Layer 10 of a small transformer language model trained on English Wikipedia (14 layers, counted from 0, width 128).
A neuron adds its activation times its output weights to the MLP's output. To switch it off is to set its activation to zero at one token and run the rest of the model.

Output weights of the MLP neurons that the questions are about. A number n stands for n times 0.01.
n34: 24 10 2 -29 0 28 -5 7 13 -25 -23 -9 -4 18 -20 -1 -10 6 0 3 -25 33 -36 6 6 37 13 11 3 -13 8 10 17 6 -31 5 0 8 -14 -3 36 32 -15 11 11 3 22 -6 -14 0 42 -17 -13 2 -8 -22 16 -13 0 -20 6 6 0 -9 -6 -25 0 18 -10 -10 -1 9 2 38 -9 -34 12 17 -7 -5 5 -5 -9 -19 27 -14 -23 12 12 -24 20 -6 23 1 -9 2 24 -21 -13 11 15 17 -5 -5 -14 -20 -18 4 -12 -14 24 1 -5 1 8 6 -27 23 -15 -7 8 6 -5 -1 1 8 -20 -25
n58: 13 -7 -18 16 15 -45 17 1 0 11 18 -5 41 19 8 7 -22 -8 -12 34 -26 14 0 10 33 -20 4 -27 -11 3 -3 11 -22 -43 -23 9 -42 -24 19 -20 3 8 -4 -7 53 -18 -17 -13 11 2 -1 4 4 -28 -5 -2 5 8 -10 15 -1 -12 -11 7 -11 -15 19 -2 -16 22 -19 -11 10 -6 9 53 -18 23 -35 -1 17 -9 10 -3 -15 -44 -43 23 1 17 9 0 -18 -22 -5 -18 12 34 -2 14 -1 -6 -14 4 13 4 5 -2 -19 1 21 2 5 28 3 0 -13 22 50 69 -29 2 12 11 -16 -37 -7 29
n60: -1 12 -5 -32 28 -65 -17 2 18 -9 40 13 -5 -11 -9 -13 13 36 0 -25 -34 -27 -9 8 13 20 -21 6 -26 -5 32 -2 26 16 28 -16 -4 -6 1 -15 -20 8 -6 -11 -12 18 -3 -3 3 7 13 5 -18 -3 -28 9 -31 12 39 10 -1 -19 34 4 36 13 -22 -9 -18 19 16 0 6 -15 8 -36 -31 -29 6 -26 24 -5 -22 7 8 47 -7 33 16 -18 -21 -5 28 29 10 1 26 -14 -34 40 -18 -9 2 -12 14 -28 -2 27 -1 34 -3 51 -11 -2 1 -7 -3 6 -49 -52 16 17 23 -15 1 15 1 -20
n68: 0 8 -33 12 -11 98 -6 -17 -18 -12 9 -14 15 19 9 -26 1 -46 -8 -7 3 21 -19 7 -9 -8 -28 -10 -1 31 -27 32 0 -11 -16 10 -9 3 -42 -1 25 13 25 8 -9 23 -38 57 42 -22 19 14 32 -9 17 -21 -18 -14 -8 -17 -14 -28 -18 2 7 13 -13 -35 2 -1 4 -20 -29 -5 34 24 1 -14 -16 5 -30 12 36 -28 -30 56 21 -18 -46 27 -5 -13 -18 -9 -14 22 -1 2 -11 -18 23 20 30 3 35 2 -36 -17 -19 18 19 7 -6 1 12 14 26 -36 -14 -7 9 23 -23 36 -16 9 13 20
n119: -16 -2 -28 14 -33 14 26 -14 26 -30 -3 6 20 -6 21 8 -7 18 8 -5 5 -7 9 -1 20 -11 -23 -14 -17 15 -2 -24 3 -10 -12 -15 14 7 -27 -16 65 -27 21 -4 -15 -8 -11 -3 4 -32 -20 -22 16 -9 14 -5 21 14 12 17 -5 -8 11 1 10 -8 -6 22 -20 1 21 52 6 74 -7 19 5 -28 -12 -2 5 3 -13 2 -44 -45 7 4 5 40 13 11 12 -6 24 6 26 -5 3 10 8 -23 -4 18 -9 6 -36 -3 -25 -18 -13 -2 3 3 -2 -7 6 0 -8 6 4 22 -6 -5 -34 -1 17 -11
n131: -6 2 12 0 -6 15 1 4 -26 -40 -3 10 -16 9 13 -5 -8 -16 2 9 -1 -18 -15 14 -17 -23 20 25 -16 -7 -3 17 -18 7 4 48 38 -11 -6 1 41 -38 8 -21 -18 25 -13 28 21 -49 20 3 40 1 -16 19 -12 16 18 -9 3 -2 27 13 -14 8 -15 0 25 -50 6 30 -1 -8 8 22 -14 11 6 36 11 -6 -4 4 -25 -47 -47 -38 14 2 29 -54 6 -13 -15 -71 27 -26 9 -1 21 21 -9 30 -16 21 -8 -31 15 15 7 20 10 -13 6 18 -8 10 4 -24 -5 11 3 -21 -7 -14 9 24
n206: 13 9 -27 0 -30 16 36 -23 10 -6 16 -6 -9 -1 -11 -15 -9 -44 6 -7 -28 9 -5 15 -17 19 -13 -29 3 13 -3 5 -4 19 17 30 9 22 -27 9 24 -1 29 -33 1 10 -26 -1 -25 -23 17 -12 -38 -19 6 -9 -10 50 -7 -13 19 72 16 -18 -2 32 23 -25 6 -13 -3 -5 -47 16 0 -23 44 -11 45 4 -32 -24 25 -5 25 13 -19 5 37 11 -17 -40 22 24 -17 -8 12 19 -9 -20 20 -20 -8 1 33 -39 -18 -17 -33 12 13 -16 18 6 -9 -3 -8 -14 -8 -10 4 -27 -32 51 12 43 21 3
n207: 15 13 4 -14 16 -26 28 0 -10 23 -7 3 -21 3 -4 20 -3 -4 21 -17 8 16 -47 12 16 12 -17 3 -21 9 -67 4 -7 -11 -9 -5 -21 22 -18 -1 -16 9 -4 -2 20 -11 -38 -16 26 11 -34 -13 5 18 25 -19 14 4 12 -4 7 23 -37 -17 8 52 -17 16 -1 3 2 0 21 34 -20 -15 25 6 -13 -5 30 -3 15 -7 -9 -25 -7 30 -50 3 -7 -5 21 -9 9 38 34 -15 -26 17 17 2 9 34 -4 20 -13 13 -11 -11 -12 -26 -26 -6 16 1 -51 -15 -23 22 -36 -5 33 2 45 -1 6 6
n263: 31 46 5 -3 10 -17 -3 -9 36 2 -31 -4 9 29 -21 3 -12 17 -18 -18 -23 12 35 12 12 -2 -5 -12 33 9 -7 20 23 -26 9 -2 17 -19 1 -28 -18 -15 -23 20 -8 25 -27 13 -1 18 -6 -3 25 8 -3 -4 -12 22 4 12 -10 18 -16 6 20 -8 -12 -42 -26 29 -1 -20 23 -22 -19 4 -32 26 -30 10 35 -1 -6 -2 -21 -28 -25 -29 -8 -14 -6 3 20 -15 12 14 -18 33 9 -10 -34 -8 -4 -24 -1 -1 3 7 -4 47 0 34 46 -26 6 -16 -16 -6 17 13 14 8 4 29 5 -16 -2 -46
n267: 23 -11 5 27 8 -13 1 19 -17 25 7 -10 -8 5 -6 3 18 17 2 24 6 10 -2 -8 21 24 10 5 -18 -9 4 16 -15 -32 8 -7 -16 34 9 1 36 10 17 -24 -2 2 10 27 -12 -6 -18 -22 -2 5 23 -1 7 9 31 -20 10 -7 6 3 18 -34 -12 22 4 2 5 13 -6 4 -17 -5 12 -10 -62 4 -11 -11 -12 32 8 11 -7 -11 26 6 -28 8 -11 -22 19 -43 19 -15 -9 -35 -57 6 9 -11 -10 27 35 -10 -9 6 -8 3 -26 2 5 13 -3 14 -29 -21 7 -29 -10 -2 2 -21 3 1
n277: -14 -5 0 4 3 -7 43 7 -25 -7 -62 -27 22 -1 -14 18 -11 -18 1 11 -13 25 9 11 26 -9 17 -29 -5 -9 -6 4 -2 -11 -13 -12 57 -8 -8 -9 4 26 2 35 -11 -22 4 -6 14 -39 -5 -7 -20 17 27 9 43 8 -22 13 11 -3 -28 4 28 9 -16 11 10 -14 15 25 -3 -13 27 4 -2 31 -20 24 12 -2 -13 8 12 -8 -28 15 -10 34 3 5 11 -19 8 -12 -8 1 -43 -8 -10 -13 -1 -26 4 9 8 10 8 27 -37 7 -26 3 -3 16 26 -1 -11 -24 -40 -30 23 32 9 -18 18 -23
n280: 25 -3 -12 -2 -17 -3 -7 36 -23 15 6 -4 24 10 6 -6 12 -9 -13 -1 -2 -16 -11 -23 1 17 -20 -13 5 -15 28 -12 -20 -30 28 -18 -24 3 18 1 7 -19 16 3 -22 6 -1 18 -7 2 6 6 -25 10 -29 -4 -8 19 0 -27 11 -8 16 -5 17 6 32 9 18 -13 -21 17 -18 11 14 -13 -5 4 23 -43 -19 7 -10 -12 3 8 -2 -11 -14 12 -4 -16 -32 36 -17 -8 5 -17 15 -15 55 -14 -18 16 19 38 6 6 21 -14 22 14 15 -14 19 1 -17 18 17 29 3 -15 -17 -29 10 2 -12 17
n289: 2 -9 9 -31 5 -5 -9 -1 -11 6 -6 1 -2 -18 14 15 11 2 6 -9 -13 7 -18 -1 -21 26 -16 15 3 -41 10 5 22 -5 23 14 1 -5 -1 -21 -7 -16 50 21 -4 -33 -7 -15 7 17 -29 -5 -9 22 -33 5 -12 -20 8 -11 17 -6 8 -11 4 -12 -41 9 5 -11 -4 -7 1 32 7 21 0 10 -30 56 23 -42 -34 -23 -4 9 17 31 -10 -4 -14 -5 9 36 -6 6 12 -25 -8 15 1 -24 -20 -23 27 -24 -5 30 6 2 -7 -1 24 23 -11 -28 7 12 -6 6 2 31 21 -20 26 35 1 5
n328: 12 -15 2 -18 1 29 2 -20 -20 14 -13 19 23 -24 16 -3 41 20 -10 -36 -37 -16 -7 13 2 18 -4 5 -45 2 -28 -11 -29 -11 -28 -35 13 -10 -6 -7 -35 -16 33 -15 20 1 -2 -22 6 8 29 19 20 -4 11 68 -38 -3 -1 23 -10 18 0 9 8 -19 4 -21 30 -22 28 -34 10 10 -12 -11 -12 -18 -5 2 12 -8 -12 15 -7 -26 18 12 12 13 5 -24 -5 24 26 28 22 7 3 21 16 -84 -5 17 -19 -13 -22 8 17 1 25 5 33 29 -1 8 -17 6 3 -10 -5 -5 19 -21 12 -1 22 9
n350: -1 -2 -8 6 -17 18 25 9 -10 -2 2 -7 -29 -15 -47 2 12 0 -5 15 17 21 -10 -22 13 6 11 4 20 -3 -8 -28 4 20 23 -17 -24 2 -12 40 15 0 -7 32 2 33 37 -19 15 -29 -5 -7 -7 -7 5 -37 -12 -32 -5 6 5 -12 5 1 11 8 36 -5 6 -9 -5 -20 13 42 19 16 -5 17 -28 -3 18 -8 31 1 -10 40 18 -9 -2 0 0 -14 8 26 -20 17 -20 -26 1 17 3 -1 -10 8 -9 -34 17 -10 -15 2 -35 6 0 17 -12 -24 -3 -1 -1 -7 -22 -3 -4 -33 -11 8 3 19
n356: -10 -5 -2 41 28 26 -2 2 1 21 -12 13 38 11 15 2 -13 -18 6 8 -34 14 -3 18 18 -19 -22 -4 25 5 -8 -8 33 6 -13 9 4 -23 -8 -20 10 -4 -29 -20 -3 7 -19 -22 0 6 -7 -14 19 16 -12 12 -37 -19 23 -20 -3 18 26 -6 -2 10 -17 13 19 -17 -10 24 -26 15 -15 -31 -25 19 42 -12 -7 11 -5 -8 -14 -50 18 -1 14 4 -11 8 2 -22 -6 20 8 8 -2 -10 22 -29 -8 13 -13 -23 -38 44 21 42 11 -7 7 -9 2 9 27 -39 12 56 2 6 -4 -21 -31 -50 10 -6

Each question names a token from some text and the token that comes next. It shows the activations a of the neurons there, in the order above. A number n stands for n times 0.033.

Then comes g, the gradient of the next token's log-probability with respect to the MLP's output, scaled to length 1. A neuron's effect is roughly proportional to its activation times (output weights . g). A number n stands for n times 0.0039.

" south", then " of"
a: -5 -2 17 1 40 -1 0 95 -3 16 0 -2 -2 28 -4 -2
g: -62 -34 9 -31 25 0 42 5 -9 29 -58 49 -11 -9 -10 36 -19 -26 -25 3 2 23 27 16 7 3 9 -14 -31 -29 31 -8 48 -4 -30 -13 29 -27 12 -15 8 21 1 55 13 -39 -23 -40 23 -7 22 -10 -33 5 -4 -23 -4 -3 -19 26 15 38 -11 20 21 0 15 7 -28 9 -16 41 9 7 0 28 -2 13 -11 -19 -14 3 34 13 -8 -4 -11 -5 -15 10 20 -12 51 14 6 -7 15 26 -15 23 -13 30 5 -18 -2 -24 -24 5 6 -1 -12 8 10 -10 7 30 -12 -19 -29 -11 -50 11 -17 5 21 -46 3 -22
Which neuron, switched off, lowers the next token's probability most? n207

"son", then ","
a: -1 0 -3 -4 3 0 0 0 -2 6 63 -5 -4 0 0 -1
g: -22 -10 4 5 27 -9 -2 -38 29 -16 32 -2 13 -24 26 14 -16 48 0 -15 58 -4 -4 -14 54 9 -47 33 -32 -23 -2 42 0 10 -30 16 -3 -26 8 -1 21 10 -35 16 -3 3 10 24 -4 3 -8 10 22 -13 -32 -3 -36 -25 34 13 -17 -19 -22 -7 15 -41 -52 -1 -51 -23 -26 9 -8 16 21 -27 -45 17 -11 0 5 3 -12 -7 -22 4 39 -9 -7 -14 9 22 12 16 24 3 1 9 -19 38 -14 -12 11 52 -8 -5 14 20 25 -40 27 16 -33 -15 18 -14 -15 -26 -17 20 -11 -9 18 6 24 -2 48 0
Which neuron, switched off, raises the next token's probability most? n277

" Pin", then "ty"
a: 17 -4 40 -3 4 -1 -5 -5 -5 -4 0 0 7 42 -2 -4
g: -10 6 30 -2 15 6 19 17 -17 -14 -7 -50 -3 10 20 -2 -11 36 17 -14 -17 -52 18 -46 -8 -3 -63 10 16 -7 -46 -2 -5 -38 -13 5 -16 16 4 45 5 -6 -22 -19 1 -13 17 -25 17 -14 7 5 41 -1 19 25 26 -6 22 13 17 -29 -9 17 36 31 15 -26 5 -39 18 30 15 12 46 -4 56 1 -9 -11 12 -15 8 -20 -7 -21 -5 -22 -28 -20 5 27 42 -5 -22 -13 7 -24 22 -27 -25 29 -8 2 17 18 -12 -17 -2 -17 -40 10 -9 -45 -6 4 -6 52 -30 1 -9 33 -19 7 9 38 26 -5
Which neuron, switched off, raises the next token's probability most? n328

" World", then " Championship"
a: 30 -2 32 -5 -4 -3 -1 -5 0 -5 0 -4 -5 -4 0 -5
g: -5 5 6 -2 -12 15 -14 26 35 -27 -8 -37 8 7 37 -38 -3 -8 49 -21 -16 -49 -8 54 -31 37 -2 35 -10 51 37 5 -1 10 15 12 8 18 -6 -14 -15 43 -15 6 -13 -31 -11 13 -26 -52 -6 26 -20 -5 5 11 -28 -3 -21 -16 -11 -13 5 11 -22 41 -16 -11 14 -25 34 -19 -44 -17 20 31 -29 -24 12 -21 21 9 8 -13 5 10 -31 6 11 -28 -12 -7 -18 15 -16 18 -4 -21 -38 3 16 7 9 -19 36 -9 29 -20 -12 -15 39 -19 -11 15 63 15 -6 -24 31 6 12 10 14 26 17 -16 -1 -25
Which neuron, switched off, lowers the next token's probability most? n60

"ö", then "g"
a: 78 -2 -5 5 23 0 0 -1 -5 31 45 -5 -4 -5 -3 -1
g: -9 30 21 -26 -13 -5 23 -40 -12 22 -39 -25 -26 -3 -22 -22 5 -2 16 20 1 13 19 28 1 10 53 -42 -24 13 11 2 -13 -33 8 -1 -12 -46 6 -2 11 23 50 -9 -15 26 -37 -10 -8 3 34 31 28 -11 -15 -4 22 -14 43 -6 25 19 16 45 5 -38 -13 10 1 6 14 23 49 -19 -27 -5 -11 -14 40 23 18 -18 10 3 -38 -13 -40 1 -31 -39 1 -11 -3 13 48 -33 4 -35 -17 -34 4 -18 -5 33 4 20 -2 -12 31 8 6 13 8 -5 -40 22 -36 38 -20 11 11 -11 -25 3 -6 9 -1 4
Which two neurons, each switched off alone, lower its probability most, in order? n34, n267

"s", then ":"
a: -3 0 0 0 17 53 0 -5 0 49 0 4 -2 -1 10 -4
g: 53 4 38 35 33 40 -53 -19 15 -14 4 -5 -46 19 41 -13 -15 -10 -15 51 23 23 -13 0 31 6 -5 4 1 -10 23 4 -12 2 -50 3 5 0 69 -13 14 24 25 -27 -6 22 -16 -10 -9 -18 -1 12 -14 -48 24 39 -39 -7 -35 26 -20 -44 -15 -15 -30 25 0 -11 0 3 -11 13 20 -13 12 -25 0 0 2 -2 -13 -25 -12 21 -20 -25 15 -6 22 -1 0 -39 -5 21 10 -41 26 17 11 20 -25 -16 30 29 -28 5 -41 13 5 -22 21 -11 -9 -16 0 17 -7 9 -27 10 14 14 -17 20 -6 -20 11 -6
Which two neurons, each switched off alone, lower its probability most, in order? n131, n267

"ing", then " rather"
a: 4 41 -5 -4 -5 -4 45 -5 12 -4 -3 -2 -2 -4 5 -1
g: 7 9 -23 -33 -1 -20 34 19 35 4 -31 11 -9 3 -18 44 0 -5 -29 -36 -9 -52 -15 -11 -1 4 -34 -15 11 16 -5 17 1 -19 79 -21 -9 50 -37 33 -2 -14 -25 -24 -5 -1 17 -3 -14 -6 -15 -19 -19 25 19 25 27 -23 12 15 -12 8 -10 0 -1 -19 -15 -45 59 -23 22 9 15 23 -1 -18 12 -16 9 -1 -30 33 -2 9 -13 -6 -19 -26 52 1 17 -17 28 24 -4 9 21 4 34 -15 6 25 16 -3 16 -17 28 12 7 13 -33 -43 -28 -7 14 16 5 -10 38 22 9 -15 -35 -23 -17 30 -23 -12
Which neuron, switched off, raises the next token's probability most? n58

" Post", then "al"
a: -1 0 0 -5 -4 36 0 52 -2 -4 0 -1 -3 0 -4 24
g: -1 -19 4 -13 -10 0 35 14 16 29 -45 37 -14 -29 15 -8 -12 -9 31 7 -10 2 -1 12 7 19 -30 -4 -22 15 24 14 1 -2 -3 -12 19 43 32 28 23 18 8 22 -47 -11 -17 18 2 19 -54 -26 -4 -28 5 2 35 22 23 -15 -7 -12 -35 -12 47 -3 -21 -22 -34 14 -39 -6 8 -3 33 -31 13 29 -23 1 42 -25 -14 -7 -10 -34 -1 8 24 5 16 -22 -17 18 3 -35 31 1 6 7 22 -11 9 23 25 -11 1 -33 -12 2 -13 21 71 17 2 -46 -26 -35 -30 -16 -31 -4 19 25 -4 -24 -24 36
Which two neurons, each switched off alone, lower its probability most, in order? n207, n131

"tt", then "orp"
a: -3 0 47 13 12 -3 0 0 -5 -3 53 -4 40 -1 46 -4
g: -1 -24 -8 12 24 13 -18 24 -7 19 55 6 5 9 21 -9 -6 -50 0 48 -3 2 -10 -28 -10 11 -37 -7 -16 -7 -22 26 29 1 17 19 5 -10 20 39 4 -52 -2 15 11 4 36 -27 27 -44 -13 26 -43 -33 2 -27 15 -20 -13 9 0 25 21 16 30 -19 8 6 -30 -26 23 30 -6 -4 -6 15 -6 -2 2 17 10 -30 24 -21 0 0 -4 -40 1 -43 17 8 12 22 -7 17 11 -31 11 -22 -10 44 55 14 -10 32 49 -33 -7 -18 -40 29 10 1 -23 -25 15 14 9 11 4 -7 -32 -25 -20 -11 -31 -35
Which neuron, switched off, lowers the next token's probability most? n350

" in", then " the"
a: 35 71 -2 51 7 -1 3 12 -1 -5 -4 0 -2 2 -2 -5
g: 1 28 -12 1 -4 14 -3 -25 -7 3 42 21 -17 -14 -5 39 -14 5 -10 15 39 2 18 3 8 -30 4 6 -24 -35 24 -33 28 4 -51 12 -23 -11 38 3 7 -14 28 -3 -15 0 1 -15 21 -40 33 0 -30 55 -22 9 -11 10 -8 33 -37 -8 -15 -13 -13 -33 -12 -10 -18 -1 0 -11 20 0 -1 7 -7 -1 10 -7 -41 -38 21 17 -30 6 -20 57 36 -19 2 16 -38 23 -30 -4 19 -1 -3 -16 -22 -32 27 -16 -2 63 18 6 23 14 13 8 -4 39 -11 -24 -3 4 -63 -5 -23 6 15 45 31 -20 21 8
Which neuron, switched off, lowers the next token's probability most? n58

"en", then " Gra"
a: -3 0 -4 -5 -2 0 0 0 -3 2 52 -4 -3 0 -2 -1
g: 11 -24 18 -3 8 -14 20 8 -12 32 -8 28 25 59 21 -37 15 8 0 -37 -10 15 -12 11 33 12 -21 4 10 14 12 10 30 42 -70 5 8 5 -18 31 11 6 43 -17 -21 7 -11 -30 -5 -11 -18 3 -3 30 -18 16 29 -19 -7 -24 28 8 -1 -14 -24 -4 -22 3 5 -32 -30 61 -49 -20 6 0 -10 11 -19 -6 15 27 -3 -18 3 -1 -1 -1 30 -17 11 20 24 -3 14 -10 -38 42 -17 32 7 13 -3 -39 -20 -30 -2 -6 -52 -5 -48 8 27 -23 -8 -21 -38 -12 20 -5 11 1 -17 -8 -18 45 11 17
Which neuron, switched off, lowers the next token's probability most? n277

"x", then "."
a: 6 -5 32 0 42 -1 -4 2 -1 -4 0 52 -5 -2 39 1
g: 11 10 -3 23 -13 15 -11 27 6 4 70 2 34 -12 -12 -4 -2 -45 -26 11 24 8 -56 35 32 -22 0 4 -16 -35 2 -2 -24 9 15 26 -1 -16 40 15 23 22 -27 -19 1 4 -5 -17 14 16 20 -21 3 2 -13 34 -11 -19 4 1 55 -19 18 -33 47 -13 -12 -27 32 -4 26 20 -11 1 -24 6 26 11 -8 -4 -19 -7 -11 -56 35 -28 1 7 -15 14 -20 11 -45 -7 -9 -2 -26 -14 -6 -34 26 -1 7 53 -31 22 -8 13 -6 -40 4 25 -16 -21 -14 0 -3 -31 -34 33 17 -1 45 0 11 -7 -11 -18
Which neuron, switched off, lowers the next token's probability most? n280

" this", then " region"
a: -5 33 7 -4 -4 -5 -2 4 6 -3 -5 -1 -1 -5 0 -3
g: -15 25 15 -17 4 30 43 37 26 -15 10 -3 -29 -2 32 -28 -14 11 -20 45 -26 9 -6 3 -4 32 -39 -47 6 -21 46 9 -2 -27 -27 4 -3 -17 29 -26 0 -12 -15 15 6 11 -1 -10 -11 2 -2 28 -39 3 14 -24 10 9 -2 18 -22 14 12 33 1 8 -35 32 -9 19 7 2 -11 23 -33 -11 -18 -24 -4 -7 30 8 -10 3 17 -33 31 -12 2 46 -13 -46 4 -4 -4 -32 44 -29 23 13 21 -8 55 22 -4 19 -17 20 24 6 -18 -35 27 -24 -4 -14 -47 7 36 -4 -13 -6 39 -23 -24 -30 -34 -13
Which neuron, switched off, lowers the next token's probability most? n58

" Team", then " Ed"
a: -4 0 37 -2 -5 58 -1 -5 -3 19 0 0 -5 0 2 -2
g: -17 -32 8 -32 29 -13 2 7 -21 8 30 -21 14 9 -58 -11 23 -26 16 -6 -9 4 -9 22 2 28 -14 -22 -26 -10 -18 -24 33 21 -55 -6 9 12 18 41 -25 6 -6 14 -6 26 15 -13 -36 16 17 3 -9 37 -7 37 -7 -21 3 -34 24 28 22 -33 -3 -21 1 2 -19 -3 13 64 -44 8 12 -10 -17 0 16 36 10 37 4 -38 -1 7 48 -8 4 -19 10 42 15 32 12 -12 -29 36 -13 14 -9 0 -12 -32 27 -7 -23 6 -14 -36 -52 2 9 -15 8 -2 -15 21 -19 6 22 5 -4 -31 12 5 -35 38
Which neuron, switched off, lowers the next token's probability most? n60

" for", then " several"
a: 34 21 -5 7 -5 -4 12 3 7 -5 -1 0 -5 -5 -3 -5
g: -3 -34 24 -17 -1 -18 -11 -24 -21 17 6 -3 -18 17 16 48 30 -9 -32 -27 17 -14 24 -39 20 -7 16 13 -4 -33 -15 11 22 4 37 25 2 7 0 34 5 19 30 -23 -18 -6 -13 -17 32 -16 -3 -5 -15 -17 -8 -18 -1 -31 35 14 -42 15 -9 14 -22 6 5 14 0 3 0 -84 67 24 -8 -5 -23 14 -25 47 18 -31 24 -6 -31 8 -19 -16 9 -32 11 48 10 4 2 20 5 43 6 -9 -53 -22 3 -2 0 -13 4 17 43 10 27 3 16 19 -18 -3 -24 -13 -29 10 -4 -16 -34 -12 -3 -2 10 30
Which neuron, switched off, raises the next token's probability most? n34

" won", then " collect"
a: 6 11 -5 -3 -5 -1 22 -4 -5 -5 -5 0 0 -5 0 -5
g: 44 -14 -27 -15 8 -45 -12 -10 4 4 -21 -13 26 -5 -33 3 -7 -18 -48 1 22 -4 -25 -30 0 -11 -12 -57 14 -12 -38 28 -3 18 83 22 1 42 -23 -42 51 -18 -9 35 45 -5 -14 31 2 37 -12 -23 -17 4 -23 0 -10 9 12 6 -16 9 30 -33 -2 -8 -3 10 15 50 10 5 0 24 -3 -46 -19 -18 9 44 5 22 17 2 34 12 -3 -10 8 8 -13 -13 20 -10 4 -20 -21 -9 7 25 18 -6 16 32 -29 -24 -14 -30 0 24 2 -17 36 3 6 16 5 10 5 16 -17 -26 -2 -9 -24 3 -22 8
Which neuron, switched off, lowers the next token's probability most? n206

" Nar", then "ss"
a: -5 -5 -4 -4 -5 0 0 0 18 -5 -4 0 -1 -3 -4 12
g: -11 5 2 -3 -31 0 48 -1 13 19 -36 52 -1 1 5 -9 -6 66 -28 -8 -18 -20 -26 -7 -33 -7 -7 2 0 11 -3 -23 2 23 12 -17 -15 8 -16 -31 -2 -43 -14 -20 17 -25 33 -13 -37 -9 -21 1 -11 -23 -17 6 26 8 30 2 11 -10 -39 -39 -30 16 -3 56 43 25 -11 3 -30 14 1 -29 28 -19 46 32 -7 17 -31 26 27 11 4 -23 -8 53 25 -35 21 -17 18 -26 -14 7 -4 -22 35 38 -5 -9 -41 -24 -7 13 7 5 13 -15 18 9 15 -20 19 10 6 14 14 -3 -27 -10 42 -1 16 6
Which neuron, switched off, raises the next token's probability most? n263

"ing", then " giving"
a: -1 -2 2 6 41 0 -4 -1 -5 5 -5 -1 15 -4 -1 -1
g: 1 15 -1 28 -20 -49 16 4 4 -13 -5 -16 -29 25 27 21 -25 -31 -13 3 15 2 28 9 15 -19 0 -13 -33 31 -3 18 -16 -3 66 29 2 -7 8 -48 14 -7 -4 11 -14 22 -22 -1 -10 15 -12 8 2 13 -34 -23 -12 -5 -40 16 27 -1 8 -24 -22 -27 32 -41 58 4 -15 -27 13 -3 -3 -9 -15 -12 10 44 -14 14 -3 33 -13 1 -32 -6 12 3 -11 -28 10 40 3 25 -5 16 39 41 6 32 9 -36 25 3 -22 -22 12 28 27 3 28 5 15 -17 -28 -9 -72 12 25 -16 -41 -2 -10 1 -28 8
Which neuron, switched off, raises the next token's probability most? n119

" not", then " only"
a: -2 -2 -4 -5 20 -1 -5 -1 56 -4 9 -3 -3 -4 -5 -5
g: 6 -2 -16 -32 28 -10 15 25 31 -38 -20 -20 9 -26 3 14 -5 0 2 -16 -6 -8 50 10 -23 50 -20 -2 29 6 12 13 -6 1 -2 3 -21 -22 -18 37 -8 -16 5 36 -15 4 -9 -1 15 -3 5 47 22 -32 -9 -24 -11 -14 14 13 9 10 -9 0 1 -16 -1 -9 -19 36 24 -18 -14 24 -29 -11 -19 8 -13 -38 -19 19 4 -25 -56 -9 -33 4 18 -19 -6 -43 39 -40 -5 36 33 38 13 -37 -14 0 -18 -16 -11 0 35 48 -8 12 -31 -36 29 5 31 23 34 8 14 26 10 -7 -58 -8 36 -17 24 14
Which neuron, switched off, lowers the next token's probability most? n263

" farm", then "er"
a: -5 -2 72 -5 -1 -3 0 8 0 0 0 -5 -4 -5 -1 11
g: 8 13 6 15 0 22 37 -28 31 9 0 11 9 12 -33 -27 8 -6 -30 8 -57 0 -20 -25 2 -23 14 9 2 3 12 -37 -8 9 30 -12 24 33 32 6 20 -6 3 13 11 -15 -20 11 36 19 -51 -13 -4 -27 8 -14 -21 50 -19 2 13 1 -8 29 -36 4 5 71 -37 -29 -27 11 -4 -5 4 -8 15 -35 2 1 8 0 13 0 12 5 -12 14 -1 -43 9 16 -17 -25 40 -28 9 -22 -17 3 14 -39 16 -25 -14 29 -33 -2 14 -1 3 -1 -5 -39 28 19 -46 25 58 -3 -14 40 -37 2 0 0 0 39
Which neuron, switched off, raises the next token's probability most? n60

" paper", then " to"
a: 41 -5 57 -2 38 -3 -5 -2 -1 -3 0 -1 0 -1 -4 -4
g: 60 22 -15 -28 -5 -27 -21 -30 -12 -10 -22 -20 3 6 -4 11 11 -23 -25 -18 25 19 3 29 18 -11 21 -10 -40 24 -4 66 53 -19 -20 6 -36 -17 -11 13 6 -7 -53 29 -11 24 7 -32 23 -13 32 -14 -27 3 -18 11 10 4 -16 8 36 2 15 -1 -3 -26 29 -4 14 16 26 -22 16 -6 -8 -21 -9 -11 -46 16 4 -31 -30 17 -19 21 -4 9 11 -21 -30 2 -50 12 9 5 32 -5 36 -5 15 -21 19 27 0 -18 38 -12 18 38 -6 -1 -22 -45 -9 3 -11 5 15 -3 -32 29 52 -10 -11 18 -2 23
Which neuron, switched off, lowers the next token's probability most? n60

" (", then "17"
a: -3 0 -5 51 -3 -2 -3 0 4 -4 -2 -1 -3 0 -3 44
g: 15 21 17 32 -9 -10 -2 22 -30 2 -7 -21 1 -17 25 12 -17 -19 24 29 -11 -44 -5 20 -1 17 13 -15 -2 -14 20 49 13 -21 -14 2 61 -37 6 -9 -14 -19 -6 -14 13 3 0 -35 37 32 -59 44 -1 3 -33 -20 13 10 26 32 -1 38 17 33 5 8 -17 -23 -10 26 2 28 -30 10 16 26 -11 -17 -3 25 -22 -1 6 -48 -22 -10 6 -7 -48 -50 -37 -6 1 -19 7 6 21 2 -23 -21 -7 -1 -48 -9 -4 -6 -28 -12 27 1 19 -5 -20 16 28 41 -10 -17 6 68 16 -9 -6 3 -4 -8 -2 3
Which neuron, switched off, lowers the next token's probability most? n356

"n", then "ner"
a: 1 -4 46 -2 -5 -5 -5 67 -5 0 -1 -2 -5 46 -2 -5
g: 0 -13 6 -28 11 1 38 -20 5 -23 1 -38 -3 48 -6 32 -7 -38 -22 -26 -9 7 1 28 6 4 16 -8 4 -10 13 -5 6 7 -7 15 10 4 52 35 40 -6 0 -10 -11 -8 -12 30 33 18 -34 -64 -1 -10 -32 -5 7 9 -8 47 31 40 -6 -28 -14 0 -12 40 -5 -6 -8 -11 31 -5 -19 3 -16 -23 -4 -19 27 -6 -11 -29 4 -50 -8 23 -4 -8 -16 27 3 0 65 14 47 9 -31 -7 -22 -2 -11 -44 4 -15 -23 -9 -9 30 3 21 18 0 4 57 9 -24 13 20 -25 -9 10 -29 -9 -46 9 -9
Which neuron, switched off, lowers the next token's probability most? n207